Layer 5 of a small transformer language model trained on English Wikipedia (8 layers, counted from 0, width 128).
A neuron's activation on a vector x is GELU(gate . x) times (in . x), where the dot is the dot product.
The model reads these tokens: "s" ".\n\n" "===" "In" "it" "ial" " design" "===\n\n" "The" " project" " was"

The vector x that enters this layer's MLP at each token. A number n stands for (n - 128) times 0.019.
0 "s": 109, 171, 84, 119, 111, 128, 143, 111, 145, 226, 171, 178, 175, 91, 167, 109, 120, 159, 173, 106, 174, 135, 178, 173, 135, 95, 169, 162, 126, 184, 122, 132, 108, 137, 116, 110, 135, 79, 148, 142, 109, 110, 98, 193, 120, 116, 156, 98, 159, 143, 153, 152, 158, 117, 133, 120, 112, 118, 168, 112, 115, 150, 105, 141, 111, 167, 134, 183, 210, 139, 125, 93, 147, 172, 85, 122, 100, 84, 158, 182, 144, 138, 128, 100, 154, 104, 103, 106, 139, 177, 135, 108, 85, 66, 107, 169, 174, 206, 162, 153, 51, 115, 118, 89, 176, 180, 99, 132, 194, 180, 127, 137, 79, 89, 112, 160, 124, 137, 141, 139, 45, 99, 77, 120, 142, 146, 148, 95
1 ".\n\n": 111, 118, 125, 167, 52, 121, 156, 94, 100, 81, 186, 107, 110, 126, 124, 119, 107, 131, 147, 60, 230, 163, 134, 172, 77, 158, 162, 145, 64, 137, 142, 85, 123, 106, 67, 170, 116, 60, 108, 183, 110, 111, 100, 156, 130, 66, 88, 59, 165, 109, 170, 99, 159, 109, 108, 159, 57, 101, 170, 103, 76, 110, 115, 183, 106, 160, 136, 175, 98, 136, 145, 104, 132, 153, 178, 132, 124, 99, 195, 114, 180, 73, 121, 115, 147, 111, 81, 106, 91, 135, 144, 165, 142, 78, 139, 128, 123, 164, 122, 148, 85, 96, 147, 93, 92, 190, 119, 164, 208, 85, 128, 118, 162, 76, 90, 136, 125, 153, 157, 94, 73, 137, 112, 118, 122, 153, 109, 130
2 "===": 120, 79, 118, 94, 93, 126, 127, 134, 126, 64, 158, 151, 97, 72, 167, 81, 116, 154, 172, 107, 128, 205, 166, 149, 100, 119, 139, 142, 53, 162, 128, 154, 90, 132, 104, 132, 120, 84, 156, 150, 74, 135, 106, 187, 154, 74, 81, 43, 129, 79, 178, 130, 132, 126, 92, 158, 142, 99, 121, 111, 67, 152, 89, 177, 98, 87, 131, 191, 165, 112, 118, 79, 153, 165, 202, 144, 133, 140, 187, 120, 179, 53, 139, 138, 120, 115, 135, 140, 159, 154, 100, 135, 162, 105, 169, 116, 135, 184, 115, 164, 126, 84, 124, 102, 98, 207, 143, 183, 171, 109, 136, 80, 135, 88, 116, 100, 115, 140, 134, 89, 61, 119, 127, 141, 125, 189, 94, 106
3 "In": 91, 121, 111, 146, 128, 107, 134, 131, 171, 97, 148, 164, 121, 102, 131, 82, 95, 170, 187, 141, 118, 164, 147, 115, 190, 178, 120, 115, 131, 134, 216, 175, 95, 87, 102, 157, 116, 130, 201, 160, 100, 179, 170, 197, 63, 73, 103, 69, 185, 127, 152, 130, 194, 100, 127, 183, 117, 120, 126, 137, 60, 159, 126, 175, 129, 138, 104, 188, 147, 129, 128, 115, 144, 90, 184, 166, 88, 139, 163, 162, 132, 91, 149, 125, 119, 130, 127, 176, 184, 69, 98, 81, 197, 62, 88, 144, 129, 118, 177, 112, 71, 143, 125, 71, 89, 121, 137, 78, 166, 111, 130, 120, 131, 129, 100, 118, 90, 138, 132, 123, 104, 50, 128, 73, 134, 102, 158, 128
4 "it": 108, 136, 83, 153, 179, 101, 144, 95, 120, 91, 194, 83, 142, 117, 97, 60, 133, 141, 137, 194, 146, 210, 176, 138, 131, 164, 131, 218, 182, 114, 174, 129, 116, 146, 135, 163, 162, 131, 171, 187, 122, 153, 131, 79, 136, 124, 184, 127, 196, 104, 195, 148, 185, 120, 137, 167, 110, 154, 171, 145, 103, 65, 157, 114, 63, 173, 115, 171, 126, 154, 126, 121, 200, 169, 153, 130, 109, 107, 137, 102, 117, 74, 164, 85, 149, 123, 149, 108, 246, 125, 116, 112, 77, 45, 85, 160, 119, 125, 141, 90, 83, 127, 140, 96, 77, 155, 117, 104, 146, 133, 104, 111, 132, 73, 141, 101, 116, 175, 122, 91, 113, 97, 133, 72, 69, 103, 155, 129
5 "ial": 73, 105, 93, 82, 137, 124, 148, 114, 130, 184, 150, 179, 133, 107, 127, 101, 78, 145, 144, 136, 78, 152, 161, 129, 104, 102, 130, 150, 112, 136, 149, 108, 72, 113, 141, 138, 160, 29, 165, 132, 132, 119, 130, 184, 109, 62, 114, 81, 186, 159, 166, 120, 139, 120, 117, 188, 109, 126, 117, 144, 173, 102, 157, 165, 111, 152, 122, 219, 171, 153, 129, 80, 154, 139, 110, 157, 66, 116, 166, 111, 123, 84, 159, 71, 106, 147, 94, 117, 161, 164, 138, 117, 139, 69, 80, 107, 103, 116, 139, 164, 107, 100, 42, 60, 127, 211, 114, 125, 180, 112, 112, 121, 131, 124, 95, 136, 120, 122, 145, 162, 117, 117, 146, 93, 164, 103, 101, 96
6 " design": 94, 122, 114, 140, 133, 123, 129, 83, 118, 222, 160, 169, 154, 128, 69, 83, 105, 107, 136, 119, 69, 179, 121, 128, 130, 92, 162, 133, 110, 136, 203, 169, 102, 130, 139, 163, 171, 78, 133, 153, 104, 156, 155, 161, 82, 97, 114, 99, 181, 128, 194, 173, 145, 94, 162, 136, 117, 130, 165, 122, 153, 113, 123, 169, 168, 179, 126, 140, 163, 124, 121, 108, 203, 150, 84, 154, 73, 95, 202, 127, 111, 43, 80, 116, 128, 110, 67, 116, 149, 169, 122, 126, 84, 52, 80, 105, 153, 141, 119, 178, 47, 123, 107, 103, 126, 241, 176, 130, 175, 126, 138, 114, 105, 166, 111, 142, 81, 123, 115, 157, 128, 162, 118, 126, 162, 136, 175, 116
7 "===\n\n": 99, 128, 123, 205, 91, 110, 154, 63, 125, 93, 203, 140, 97, 144, 121, 99, 123, 119, 138, 61, 229, 163, 141, 149, 81, 135, 182, 138, 103, 138, 126, 110, 134, 107, 71, 169, 137, 36, 133, 179, 136, 78, 74, 146, 106, 105, 75, 58, 175, 139, 145, 98, 179, 82, 106, 150, 86, 84, 186, 79, 105, 89, 121, 163, 105, 179, 105, 162, 114, 130, 116, 103, 158, 141, 173, 147, 109, 126, 187, 138, 183, 82, 129, 90, 145, 130, 101, 124, 158, 151, 103, 159, 136, 84, 140, 107, 148, 158, 113, 153, 86, 91, 150, 87, 123, 184, 103, 193, 214, 82, 125, 137, 136, 87, 107, 125, 109, 130, 160, 60, 75, 135, 127, 119, 102, 141, 118, 116
8 "The": 48, 92, 92, 132, 101, 107, 159, 120, 128, 100, 151, 137, 139, 118, 120, 126, 110, 154, 185, 78, 117, 159, 133, 169, 147, 96, 124, 110, 63, 125, 134, 164, 127, 30, 119, 145, 125, 62, 130, 138, 132, 106, 139, 157, 136, 118, 115, 86, 148, 123, 175, 93, 150, 125, 163, 198, 112, 107, 183, 132, 123, 130, 114, 163, 138, 155, 152, 251, 153, 96, 126, 81, 153, 112, 164, 167, 110, 117, 147, 91, 163, 91, 137, 95, 131, 113, 83, 136, 147, 110, 123, 142, 113, 106, 132, 166, 175, 122, 151, 126, 105, 97, 126, 97, 154, 158, 159, 124, 192, 119, 166, 104, 126, 139, 113, 95, 117, 127, 116, 102, 70, 123, 138, 106, 120, 106, 171, 127
9 " project": 88, 78, 80, 160, 97, 111, 141, 77, 144, 203, 136, 185, 122, 112, 92, 82, 141, 141, 148, 114, 91, 156, 121, 133, 121, 145, 112, 146, 72, 150, 129, 160, 123, 99, 155, 183, 153, 48, 138, 183, 145, 115, 157, 163, 154, 102, 106, 85, 173, 139, 166, 148, 110, 138, 161, 201, 108, 96, 185, 119, 176, 157, 86, 173, 135, 177, 128, 141, 201, 132, 125, 94, 167, 129, 116, 172, 85, 50, 207, 99, 94, 81, 131, 58, 122, 90, 64, 149, 107, 147, 82, 108, 79, 82, 123, 131, 165, 106, 138, 133, 21, 120, 167, 76, 128, 168, 93, 160, 164, 159, 149, 153, 126, 162, 135, 127, 105, 147, 127, 148, 154, 120, 108, 143, 128, 133, 213, 121
10 " was": 117, 37, 86, 165, 85, 140, 111, 33, 150, 186, 155, 124, 115, 116, 91, 69, 139, 124, 134, 78, 111, 146, 136, 178, 113, 107, 192, 128, 87, 147, 102, 217, 123, 120, 122, 121, 112, 83, 134, 163, 152, 96, 100, 207, 125, 109, 123, 101, 167, 83, 98, 166, 152, 70, 144, 134, 117, 140, 160, 176, 120, 108, 120, 196, 128, 210, 104, 151, 222, 100, 119, 123, 174, 163, 175, 151, 124, 160, 175, 113, 86, 71, 154, 72, 105, 72, 100, 113, 138, 114, 73, 84, 59, 101, 130, 171, 154, 134, 82, 118, 52, 121, 126, 93, 116, 131, 164, 128, 189, 134, 121, 131, 154, 97, 130, 149, 98, 153, 160, 100, 69, 140, 177, 108, 105, 128, 181, 142

Each question shows the input weights of one neuron of the MLP. A number n stands for (n - 128) times 0.0078.

n272 gate: 173, 100, 117, 137, 85, 122, 90, 170, 168, 108, 129, 134, 125, 110, 126, 171, 157, 111, 132, 112, 122, 173, 110, 113, 97, 164, 122, 134, 131, 136, 112, 120, 144, 159, 126, 163, 142, 138, 123, 125, 177, 133, 101, 134, 150, 156, 122, 113, 148, 134, 145, 140, 163, 115, 105, 109, 118, 130, 127, 110, 140, 124, 151, 95, 99, 93, 117, 113, 132, 121, 130, 139, 127, 171, 136, 90, 106, 128, 113, 126, 164, 160, 128, 140, 146, 124, 104, 144, 130, 115, 137, 135, 139, 101, 135, 120, 114, 114, 97, 148, 148, 116, 136, 128, 128, 145, 150, 147, 123, 154, 162, 115, 81, 132, 95, 140, 167, 137, 142, 119, 135, 135, 130, 162, 125, 134, 143, 103
n272 in: 93, 140, 106, 116, 163, 115, 177, 88, 125, 107, 117, 112, 143, 112, 132, 129, 105, 132, 76, 112, 86, 123, 127, 132, 127, 151, 129, 126, 126, 96, 142, 102, 139, 123, 140, 118, 109, 171, 130, 121, 112, 97, 124, 114, 92, 108, 102, 111, 135, 151, 113, 94, 134, 114, 173, 129, 149, 97, 129, 147, 122, 115, 121, 163, 147, 138, 143, 149, 122, 128, 104, 142, 113, 118, 157, 137, 136, 148, 143, 113, 133, 139, 121, 111, 52, 178, 148, 93, 115, 154, 127, 82, 94, 142, 102, 130, 113, 147, 115, 120, 99, 116, 121, 128, 150, 114, 126, 181, 115, 96, 114, 132, 174, 117, 143, 163, 80, 134, 156, 164, 151, 118, 133, 82, 129, 125, 117, 82
On which token does it fire most? 7 "===\n\n"

n232 gate: 177, 119, 111, 122, 148, 121, 113, 103, 97, 116, 126, 129, 109, 124, 143, 188, 114, 155, 120, 154, 131, 142, 115, 138, 114, 129, 84, 151, 111, 112, 119, 116, 113, 96, 147, 161, 112, 146, 81, 120, 141, 117, 120, 156, 80, 164, 133, 104, 132, 141, 81, 149, 148, 160, 127, 122, 99, 133, 142, 118, 104, 129, 165, 97, 140, 161, 117, 94, 113, 127, 146, 139, 84, 151, 94, 117, 116, 129, 122, 129, 105, 143, 119, 100, 127, 98, 135, 112, 118, 120, 109, 130, 120, 91, 95, 88, 101, 117, 155, 146, 109, 92, 103, 92, 131, 121, 149, 86, 122, 148, 146, 130, 125, 135, 118, 152, 135, 134, 123, 176, 133, 113, 159, 113, 103, 115, 151, 165
n232 in: 132, 120, 107, 92, 119, 135, 87, 156, 138, 161, 100, 144, 142, 125, 142, 142, 103, 146, 116, 110, 137, 118, 148, 181, 117, 149, 88, 167, 113, 133, 134, 103, 123, 143, 102, 113, 132, 156, 118, 133, 110, 187, 91, 123, 137, 125, 127, 103, 117, 195, 120, 77, 139, 101, 124, 155, 131, 152, 122, 105, 136, 157, 126, 83, 78, 136, 121, 116, 155, 139, 152, 161, 78, 94, 198, 124, 152, 125, 154, 152, 146, 92, 154, 135, 109, 110, 110, 129, 147, 115, 146, 112, 167, 146, 102, 169, 112, 124, 85, 152, 112, 142, 114, 133, 122, 111, 107, 103, 141, 99, 129, 102, 90, 133, 132, 116, 147, 83, 110, 127, 116, 133, 159, 111, 177, 142, 106, 113
On which token does it fire most? 6 " design"

n285 gate: 112, 150, 115, 86, 139, 120, 145, 145, 126, 160, 100, 136, 99, 117, 124, 130, 111, 165, 126, 116, 131, 154, 143, 119, 120, 161, 110, 92, 145, 134, 133, 119, 129, 159, 170, 110, 143, 120, 126, 131, 150, 124, 134, 129, 128, 98, 126, 111, 130, 117, 148, 127, 166, 108, 122, 114, 134, 102, 139, 110, 116, 112, 117, 86, 138, 122, 103, 103, 118, 135, 101, 195, 125, 88, 127, 108, 132, 104, 128, 154, 116, 106, 127, 97, 145, 140, 143, 165, 137, 121, 154, 144, 113, 138, 91, 111, 163, 120, 140, 102, 118, 129, 142, 120, 80, 124, 112, 142, 175, 130, 114, 138, 152, 124, 123, 133, 99, 149, 138, 147, 141, 134, 143, 136, 103, 160, 99, 159
n285 in: 135, 121, 116, 118, 162, 127, 140, 121, 127, 105, 142, 146, 103, 83, 78, 105, 148, 114, 149, 100, 121, 133, 152, 88, 114, 84, 138, 136, 157, 136, 159, 132, 108, 129, 130, 68, 151, 127, 130, 84, 89, 113, 133, 100, 114, 127, 104, 117, 143, 141, 140, 154, 140, 133, 156, 103, 131, 131, 125, 132, 95, 145, 151, 114, 121, 128, 137, 93, 133, 128, 117, 110, 174, 120, 127, 146, 137, 140, 160, 172, 139, 117, 144, 131, 141, 137, 135, 127, 159, 112, 154, 134, 168, 127, 129, 148, 87, 156, 118, 116, 99, 151, 129, 123, 121, 158, 155, 132, 155, 107, 145, 120, 127, 144, 48, 159, 152, 145, 110, 165, 139, 141, 123, 159, 155, 164, 110, 134
On which token does it fire most, and how strongly? 3 "In", at about 2

n159 gate: 142, 113, 138, 161, 158, 129, 157, 135, 117, 108, 113, 134, 113, 80, 93, 160, 104, 100, 123, 138, 85, 109, 97, 135, 146, 108, 113, 117, 135, 127, 111, 111, 115, 131, 137, 101, 138, 179, 150, 124, 156, 100, 104, 142, 84, 137, 115, 126, 129, 148, 96, 144, 129, 135, 142, 157, 107, 112, 150, 133, 127, 90, 113, 107, 176, 125, 70, 174, 142, 120, 87, 149, 127, 154, 136, 136, 148, 143, 115, 142, 134, 128, 161, 130, 89, 127, 138, 129, 127, 108, 127, 146, 83, 107, 106, 106, 107, 120, 153, 145, 125, 138, 166, 143, 138, 129, 130, 100, 127, 131, 133, 184, 126, 131, 131, 180, 148, 147, 103, 150, 98, 116, 93, 159, 97, 116, 71, 118
n159 in: 160, 136, 111, 166, 147, 117, 120, 129, 105, 169, 143, 153, 130, 180, 73, 85, 82, 174, 89, 157, 132, 91, 131, 143, 134, 143, 114, 123, 110, 146, 144, 127, 104, 170, 95, 93, 123, 83, 126, 106, 103, 114, 140, 101, 126, 144, 165, 155, 108, 131, 117, 97, 130, 140, 72, 81, 106, 111, 136, 113, 108, 114, 146, 132, 117, 128, 124, 122, 94, 137, 124, 107, 129, 127, 130, 151, 130, 112, 145, 80, 114, 143, 124, 163, 142, 105, 99, 121, 175, 143, 116, 86, 167, 69, 115, 124, 121, 136, 133, 129, 149, 116, 141, 130, 86, 137, 97, 130, 109, 143, 88, 103, 156, 186, 146, 119, 65, 93, 129, 103, 160, 155, 149, 77, 153, 129, 145, 112
Its two highest activations, in order, are on tokens 8 "The", 0 "s"

n63 gate: 138, 150, 162, 136, 140, 181, 122, 123, 126, 151, 148, 138, 146, 111, 143, 137, 127, 123, 146, 120, 121, 96, 142, 141, 148, 150, 119, 122, 126, 115, 146, 176, 90, 119, 157, 116, 114, 139, 136, 140, 129, 103, 139, 119, 129, 136, 170, 135, 114, 135, 95, 111, 182, 137, 153, 128, 77, 146, 142, 137, 131, 105, 126, 158, 129, 131, 125, 144, 138, 140, 136, 111, 125, 141, 144, 118, 129, 87, 97, 123, 120, 125, 145, 175, 143, 82, 114, 133, 103, 102, 121, 150, 161, 91, 167, 118, 104, 110, 132, 110, 130, 115, 96, 125, 134, 153, 92, 108, 162, 120, 154, 114, 161, 159, 161, 157, 102, 153, 147, 119, 129, 129, 141, 145, 92, 137, 125, 135
n63 in: 100, 123, 125, 98, 145, 122, 114, 142, 131, 97, 108, 144, 99, 138, 117, 96, 142, 112, 148, 93, 166, 118, 107, 118, 100, 112, 117, 120, 60, 117, 102, 63, 139, 145, 92, 127, 147, 153, 182, 130, 138, 157, 86, 104, 117, 133, 134, 124, 93, 142, 137, 95, 159, 135, 149, 172, 130, 113, 87, 99, 141, 134, 147, 114, 127, 147, 122, 155, 131, 113, 104, 145, 107, 138, 148, 136, 138, 156, 116, 131, 136, 116, 127, 82, 115, 166, 132, 122, 141, 165, 133, 100, 115, 141, 125, 137, 147, 104, 102, 110, 93, 128, 104, 184, 155, 124, 95, 126, 135, 120, 115, 138, 139, 122, 136, 116, 106, 125, 98, 163, 89, 113, 145, 146, 136, 125, 114, 111
On which token does it fire most? 8 "The"

n231 gate: 152, 103, 146, 151, 107, 160, 123, 170, 136, 147, 88, 119, 124, 135, 135, 123, 119, 95, 153, 122, 126, 95, 116, 135, 132, 126, 127, 136, 129, 125, 122, 123, 103, 126, 132, 122, 122, 155, 67, 102, 139, 144, 114, 132, 139, 101, 145, 158, 112, 127, 157, 72, 78, 131, 148, 92, 159, 106, 91, 115, 127, 82, 103, 98, 135, 140, 145, 147, 153, 144, 93, 101, 118, 99, 174, 85, 150, 161, 114, 129, 130, 98, 148, 94, 117, 138, 121, 146, 146, 117, 120, 127, 112, 163, 122, 151, 84, 131, 127, 119, 131, 113, 143, 101, 102, 136, 162, 146, 137, 111, 116, 110, 123, 107, 117, 157, 132, 126, 127, 135, 157, 99, 131, 110, 111, 138, 162, 139
n231 in: 99, 102, 151, 110, 120, 125, 112, 143, 93, 128, 167, 152, 138, 131, 159, 171, 139, 102, 86, 164, 122, 131, 187, 142, 140, 130, 153, 137, 133, 102, 116, 79, 118, 136, 124, 137, 96, 131, 170, 151, 154, 109, 111, 148, 145, 126, 141, 69, 156, 127, 74, 129, 141, 114, 126, 122, 123, 130, 75, 136, 87, 154, 172, 95, 82, 127, 87, 114, 161, 150, 121, 108, 92, 107, 140, 133, 143, 147, 161, 134, 138, 101, 150, 136, 144, 113, 112, 88, 114, 127, 60, 122, 64, 134, 151, 140, 133, 99, 163, 101, 126, 155, 140, 131, 141, 118, 154, 145, 113, 123, 117, 129, 150, 117, 72, 92, 108, 103, 124, 122, 109, 143, 137, 179, 168, 129, 156, 121
On which token does it fire most? 10 " was"

n134 gate: 96, 160, 117, 152, 140, 139, 117, 196, 140, 117, 134, 103, 169, 149, 136, 153, 109, 153, 128, 156, 144, 129, 148, 125, 119, 142, 113, 155, 104, 158, 107, 100, 76, 110, 142, 137, 135, 167, 144, 79, 108, 150, 117, 107, 132, 152, 121, 129, 140, 104, 160, 125, 102, 92, 78, 89, 141, 149, 176, 121, 143, 135, 156, 145, 127, 142, 99, 113, 105, 132, 94, 116, 137, 131, 120, 151, 99, 150, 103, 148, 145, 162, 95, 132, 82, 107, 133, 155, 145, 122, 134, 115, 140, 149, 147, 110, 114, 91, 101, 159, 99, 111, 124, 123, 118, 123, 109, 127, 116, 145, 115, 100, 162, 134, 170, 132, 125, 97, 147, 154, 133, 140, 158, 178, 112, 127, 113, 147
n134 in: 111, 137, 160, 199, 111, 96, 109, 101, 124, 116, 113, 142, 160, 170, 125, 133, 149, 174, 94, 166, 145, 152, 139, 119, 133, 112, 89, 129, 83, 167, 103, 156, 91, 140, 133, 107, 127, 155, 139, 114, 97, 137, 156, 105, 157, 131, 116, 132, 97, 123, 126, 95, 117, 152, 133, 103, 99, 159, 151, 76, 118, 141, 135, 93, 126, 130, 132, 102, 165, 115, 65, 133, 98, 126, 100, 146, 120, 173, 138, 115, 124, 145, 98, 108, 120, 141, 101, 121, 172, 105, 129, 119, 131, 180, 148, 144, 145, 138, 130, 151, 155, 93, 148, 125, 89, 93, 112, 96, 135, 115, 106, 129, 127, 94, 129, 124, 135, 123, 139, 115, 150, 152, 115, 88, 112, 119, 78, 120
On which three tokens does it fire most, strongest first? 5 "ial", 6 " design", 3 "In"

n245 gate: 154, 125, 97, 100, 149, 134, 108, 97, 143, 115, 118, 117, 112, 129, 135, 148, 126, 150, 182, 112, 82, 106, 130, 146, 145, 120, 118, 119, 150, 87, 134, 106, 127, 110, 102, 82, 123, 166, 158, 132, 153, 112, 108, 126, 123, 129, 156, 159, 114, 112, 85, 90, 79, 161, 93, 137, 121, 133, 148, 131, 119, 150, 135, 151, 141, 126, 154, 153, 165, 130, 120, 141, 131, 125, 142, 119, 120, 144, 122, 150, 138, 130, 131, 137, 111, 114, 106, 141, 80, 110, 127, 134, 148, 160, 102, 122, 96, 120, 136, 101, 106, 101, 141, 118, 140, 142, 150, 97, 125, 115, 90, 120, 156, 145, 116, 154, 107, 150, 135, 122, 125, 116, 158, 107, 110, 136, 115, 83
n245 in: 133, 89, 92, 165, 87, 157, 127, 106, 141, 119, 121, 148, 94, 143, 133, 138, 147, 151, 113, 139, 146, 129, 131, 97, 150, 138, 153, 91, 115, 119, 131, 139, 129, 129, 187, 81, 147, 112, 146, 106, 115, 108, 120, 125, 124, 167, 144, 144, 119, 107, 144, 103, 167, 106, 150, 93, 109, 144, 137, 120, 168, 117, 153, 155, 157, 174, 99, 127, 139, 147, 121, 139, 135, 107, 122, 154, 129, 144, 124, 139, 125, 148, 170, 135, 103, 136, 150, 125, 133, 137, 135, 113, 104, 147, 139, 129, 156, 145, 89, 148, 145, 182, 160, 138, 99, 112, 120, 101, 86, 135, 153, 160, 131, 122, 98, 111, 104, 112, 128, 133, 134, 117, 94, 121, 66, 121, 112, 124
On which token does it fire most? 10 " was"

n162 gate: 142, 102, 139, 147, 108, 123, 131, 100, 116, 110, 138, 140, 134, 118, 91, 155, 142, 127, 123, 137, 145, 104, 124, 62, 131, 98, 115, 121, 131, 145, 96, 134, 151, 122, 160, 132, 147, 76, 107, 133, 80, 101, 133, 165, 130, 134, 184, 81, 117, 136, 93, 128, 133, 131, 114, 100, 142, 105, 128, 133, 150, 107, 133, 118, 131, 91, 90, 102, 129, 144, 129, 144, 118, 127, 119, 145, 142, 90, 153, 146, 123, 123, 151, 138, 137, 153, 135, 106, 106, 120, 169, 146, 147, 133, 112, 126, 138, 173, 124, 124, 119, 114, 129, 136, 113, 83, 122, 124, 121, 132, 140, 117, 102, 157, 120, 119, 114, 114, 133, 177, 121, 132, 136, 147, 171, 138, 134, 144
n162 in: 107, 123, 123, 164, 149, 89, 69, 102, 133, 129, 135, 102, 146, 150, 113, 153, 122, 91, 178, 125, 118, 114, 122, 132, 136, 138, 112, 115, 111, 83, 112, 163, 157, 171, 99, 117, 54, 131, 139, 130, 159, 122, 128, 116, 107, 135, 173, 101, 106, 131, 123, 109, 141, 132, 104, 137, 144, 101, 112, 145, 105, 137, 122, 171, 100, 142, 122, 89, 142, 174, 109, 105, 106, 112, 95, 101, 83, 91, 145, 129, 125, 134, 152, 107, 125, 132, 122, 116, 139, 138, 105, 125, 124, 151, 104, 122, 145, 125, 121, 123, 118, 149, 156, 161, 166, 131, 129, 58, 152, 124, 184, 112, 124, 137, 100, 124, 185, 117, 118, 99, 168, 121, 125, 152, 96, 113, 133, 165
On which three tokens does it fire most, strongest first? 2 "===", 5 "ial", 1 ".\n\n"

n45 gate: 149, 144, 159, 141, 118, 103, 116, 114, 81, 92, 137, 97, 157, 147, 87, 107, 148, 107, 171, 108, 139, 117, 119, 121, 141, 104, 106, 112, 100, 141, 144, 156, 105, 148, 123, 86, 149, 156, 127, 98, 120, 107, 148, 140, 111, 118, 119, 182, 127, 106, 105, 111, 98, 135, 130, 124, 133, 100, 106, 144, 149, 133, 120, 105, 129, 144, 90, 144, 135, 101, 112, 142, 80, 124, 144, 146, 114, 122, 127, 125, 137, 161, 115, 114, 107, 126, 148, 150, 98, 101, 142, 136, 128, 99, 145, 142, 127, 130, 145, 104, 114, 141, 150, 112, 107, 141, 120, 149, 151, 118, 120, 137, 111, 159, 112, 121, 142, 124, 159, 126, 155, 130, 165, 130, 119, 121, 115, 124
n45 in: 145, 90, 96, 79, 111, 125, 120, 119, 123, 104, 110, 122, 165, 98, 126, 100, 158, 159, 133, 138, 113, 125, 114, 189, 92, 184, 135, 158, 116, 155, 79, 109, 117, 94, 136, 149, 112, 138, 129, 160, 103, 108, 123, 152, 169, 114, 137, 134, 108, 131, 143, 129, 138, 127, 173, 139, 129, 116, 123, 152, 91, 138, 125, 97, 107, 86, 128, 131, 129, 110, 146, 107, 137, 110, 163, 106, 120, 174, 110, 170, 122, 160, 118, 111, 160, 120, 103, 93, 133, 142, 127, 131, 79, 119, 115, 113, 127, 129, 141, 138, 121, 158, 176, 138, 131, 124, 128, 113, 116, 116, 149, 91, 127, 132, 114, 124, 106, 145, 129, 157, 140, 131, 151, 115, 162, 93, 123, 108
On which token does it fire most? 7 "===\n\n"

n55 gate: 142, 188, 125, 108, 121, 154, 88, 151, 174, 86, 159, 127, 151, 112, 168, 121, 149, 126, 137, 109, 115, 132, 144, 123, 157, 146, 140, 128, 124, 128, 158, 144, 113, 115, 121, 106, 113, 147, 119, 133, 109, 122, 135, 147, 132, 124, 168, 94, 133, 144, 134, 101, 156, 97, 144, 109, 127, 166, 128, 112, 129, 135, 145, 97, 154, 119, 127, 145, 101, 138, 117, 135, 142, 171, 123, 114, 144, 178, 131, 114, 120, 167, 116, 117, 135, 118, 161, 120, 147, 102, 157, 92, 175, 107, 125, 138, 138, 127, 113, 93, 137, 131, 129, 103, 76, 137, 90, 111, 145, 121, 122, 189, 96, 138, 106, 112, 133, 115, 114, 129, 132, 116, 179, 137, 117, 127, 98, 143
n55 in: 106, 139, 127, 110, 173, 148, 92, 143, 131, 125, 106, 136, 114, 134, 166, 114, 148, 116, 132, 110, 127, 145, 136, 76, 149, 178, 126, 136, 150, 121, 184, 129, 130, 163, 131, 158, 117, 140, 133, 154, 155, 154, 125, 129, 120, 146, 149, 149, 127, 135, 129, 97, 139, 83, 110, 110, 123, 121, 147, 83, 136, 109, 146, 116, 138, 164, 134, 128, 77, 95, 112, 151, 72, 95, 133, 135, 145, 107, 107, 143, 118, 178, 122, 105, 121, 98, 141, 115, 166, 130, 92, 180, 119, 127, 143, 133, 139, 133, 111, 167, 120, 168, 136, 129, 88, 144, 103, 133, 138, 142, 123, 145, 124, 136, 114, 139, 105, 123, 108, 147, 105, 139, 158, 138, 161, 141, 146, 139
On which token does it fire most, and how strongly? 3 "In", at about 1.7

n20 gate: 110, 104, 133, 117, 104, 128, 113, 110, 133, 112, 117, 120, 84, 104, 114, 133, 106, 95, 146, 147, 117, 115, 117, 184, 131, 102, 125, 120, 148, 133, 113, 137, 138, 121, 113, 111, 120, 154, 97, 139, 81, 111, 110, 126, 109, 148, 138, 105, 102, 136, 122, 126, 133, 103, 110, 149, 128, 106, 140, 124, 104, 136, 146, 127, 98, 131, 131, 150, 134, 133, 133, 132, 119, 140, 182, 118, 144, 104, 93, 184, 110, 148, 110, 123, 155, 108, 113, 122, 104, 88, 164, 139, 155, 123, 116, 128, 143, 116, 107, 129, 123, 83, 128, 98, 95, 100, 89, 114, 119, 131, 141, 153, 160, 164, 120, 157, 127, 123, 132, 100, 149, 186, 147, 157, 169, 143, 148, 123
n20 in: 95, 159, 98, 126, 100, 131, 116, 159, 159, 136, 135, 94, 143, 120, 152, 85, 137, 180, 111, 106, 173, 131, 105, 110, 96, 134, 159, 137, 118, 109, 161, 112, 89, 150, 143, 171, 82, 169, 150, 146, 151, 129, 145, 152, 161, 146, 136, 118, 152, 109, 103, 92, 137, 113, 147, 179, 133, 113, 150, 139, 137, 138, 136, 141, 130, 149, 106, 100, 182, 109, 97, 108, 137, 140, 111, 119, 98, 165, 99, 128, 141, 124, 128, 131, 116, 182, 143, 129, 95, 154, 96, 129, 125, 157, 117, 134, 164, 136, 138, 120, 116, 127, 108, 147, 105, 119, 128, 123, 127, 99, 167, 177, 186, 161, 141, 122, 123, 121, 116, 142, 142, 131, 132, 98, 117, 113, 141, 136
On which token does it fire most? 10 " was"

n214 gate: 135, 129, 122, 140, 149, 129, 122, 155, 113, 99, 113, 175, 132, 119, 145, 154, 138, 112, 112, 119, 121, 122, 77, 135, 112, 97, 92, 95, 131, 137, 107, 101, 108, 146, 144, 154, 132, 97, 132, 116, 136, 128, 111, 157, 154, 108, 150, 155, 129, 126, 136, 105, 107, 118, 125, 125, 122, 107, 170, 105, 109, 153, 106, 121, 150, 151, 152, 131, 112, 149, 148, 139, 165, 64, 165, 122, 129, 137, 122, 129, 129, 100, 108, 131, 117, 97, 154, 147, 122, 102, 115, 158, 150, 139, 145, 127, 119, 103, 110, 146, 146, 84, 142, 131, 130, 106, 172, 136, 165, 138, 144, 124, 137, 146, 147, 176, 94, 117, 106, 165, 129, 167, 138, 122, 114, 129, 118, 114
n214 in: 157, 140, 126, 127, 118, 99, 127, 96, 107, 110, 139, 141, 142, 171, 124, 125, 158, 105, 122, 113, 101, 125, 141, 145, 115, 105, 105, 100, 192, 138, 121, 107, 144, 141, 63, 137, 174, 174, 112, 156, 147, 139, 100, 125, 172, 134, 137, 166, 165, 116, 138, 113, 133, 140, 105, 140, 92, 171, 120, 107, 152, 139, 153, 166, 131, 145, 155, 145, 109, 162, 135, 158, 149, 128, 134, 129, 119, 189, 123, 158, 142, 141, 110, 116, 127, 154, 101, 152, 134, 157, 163, 142, 103, 124, 110, 94, 52, 114, 110, 141, 112, 138, 127, 160, 150, 142, 171, 148, 134, 155, 148, 109, 110, 126, 109, 160, 169, 123, 146, 149, 89, 110, 125, 140, 108, 122, 106, 127
On which token does it fire most, and how strongly? 3 "In", at about 0.35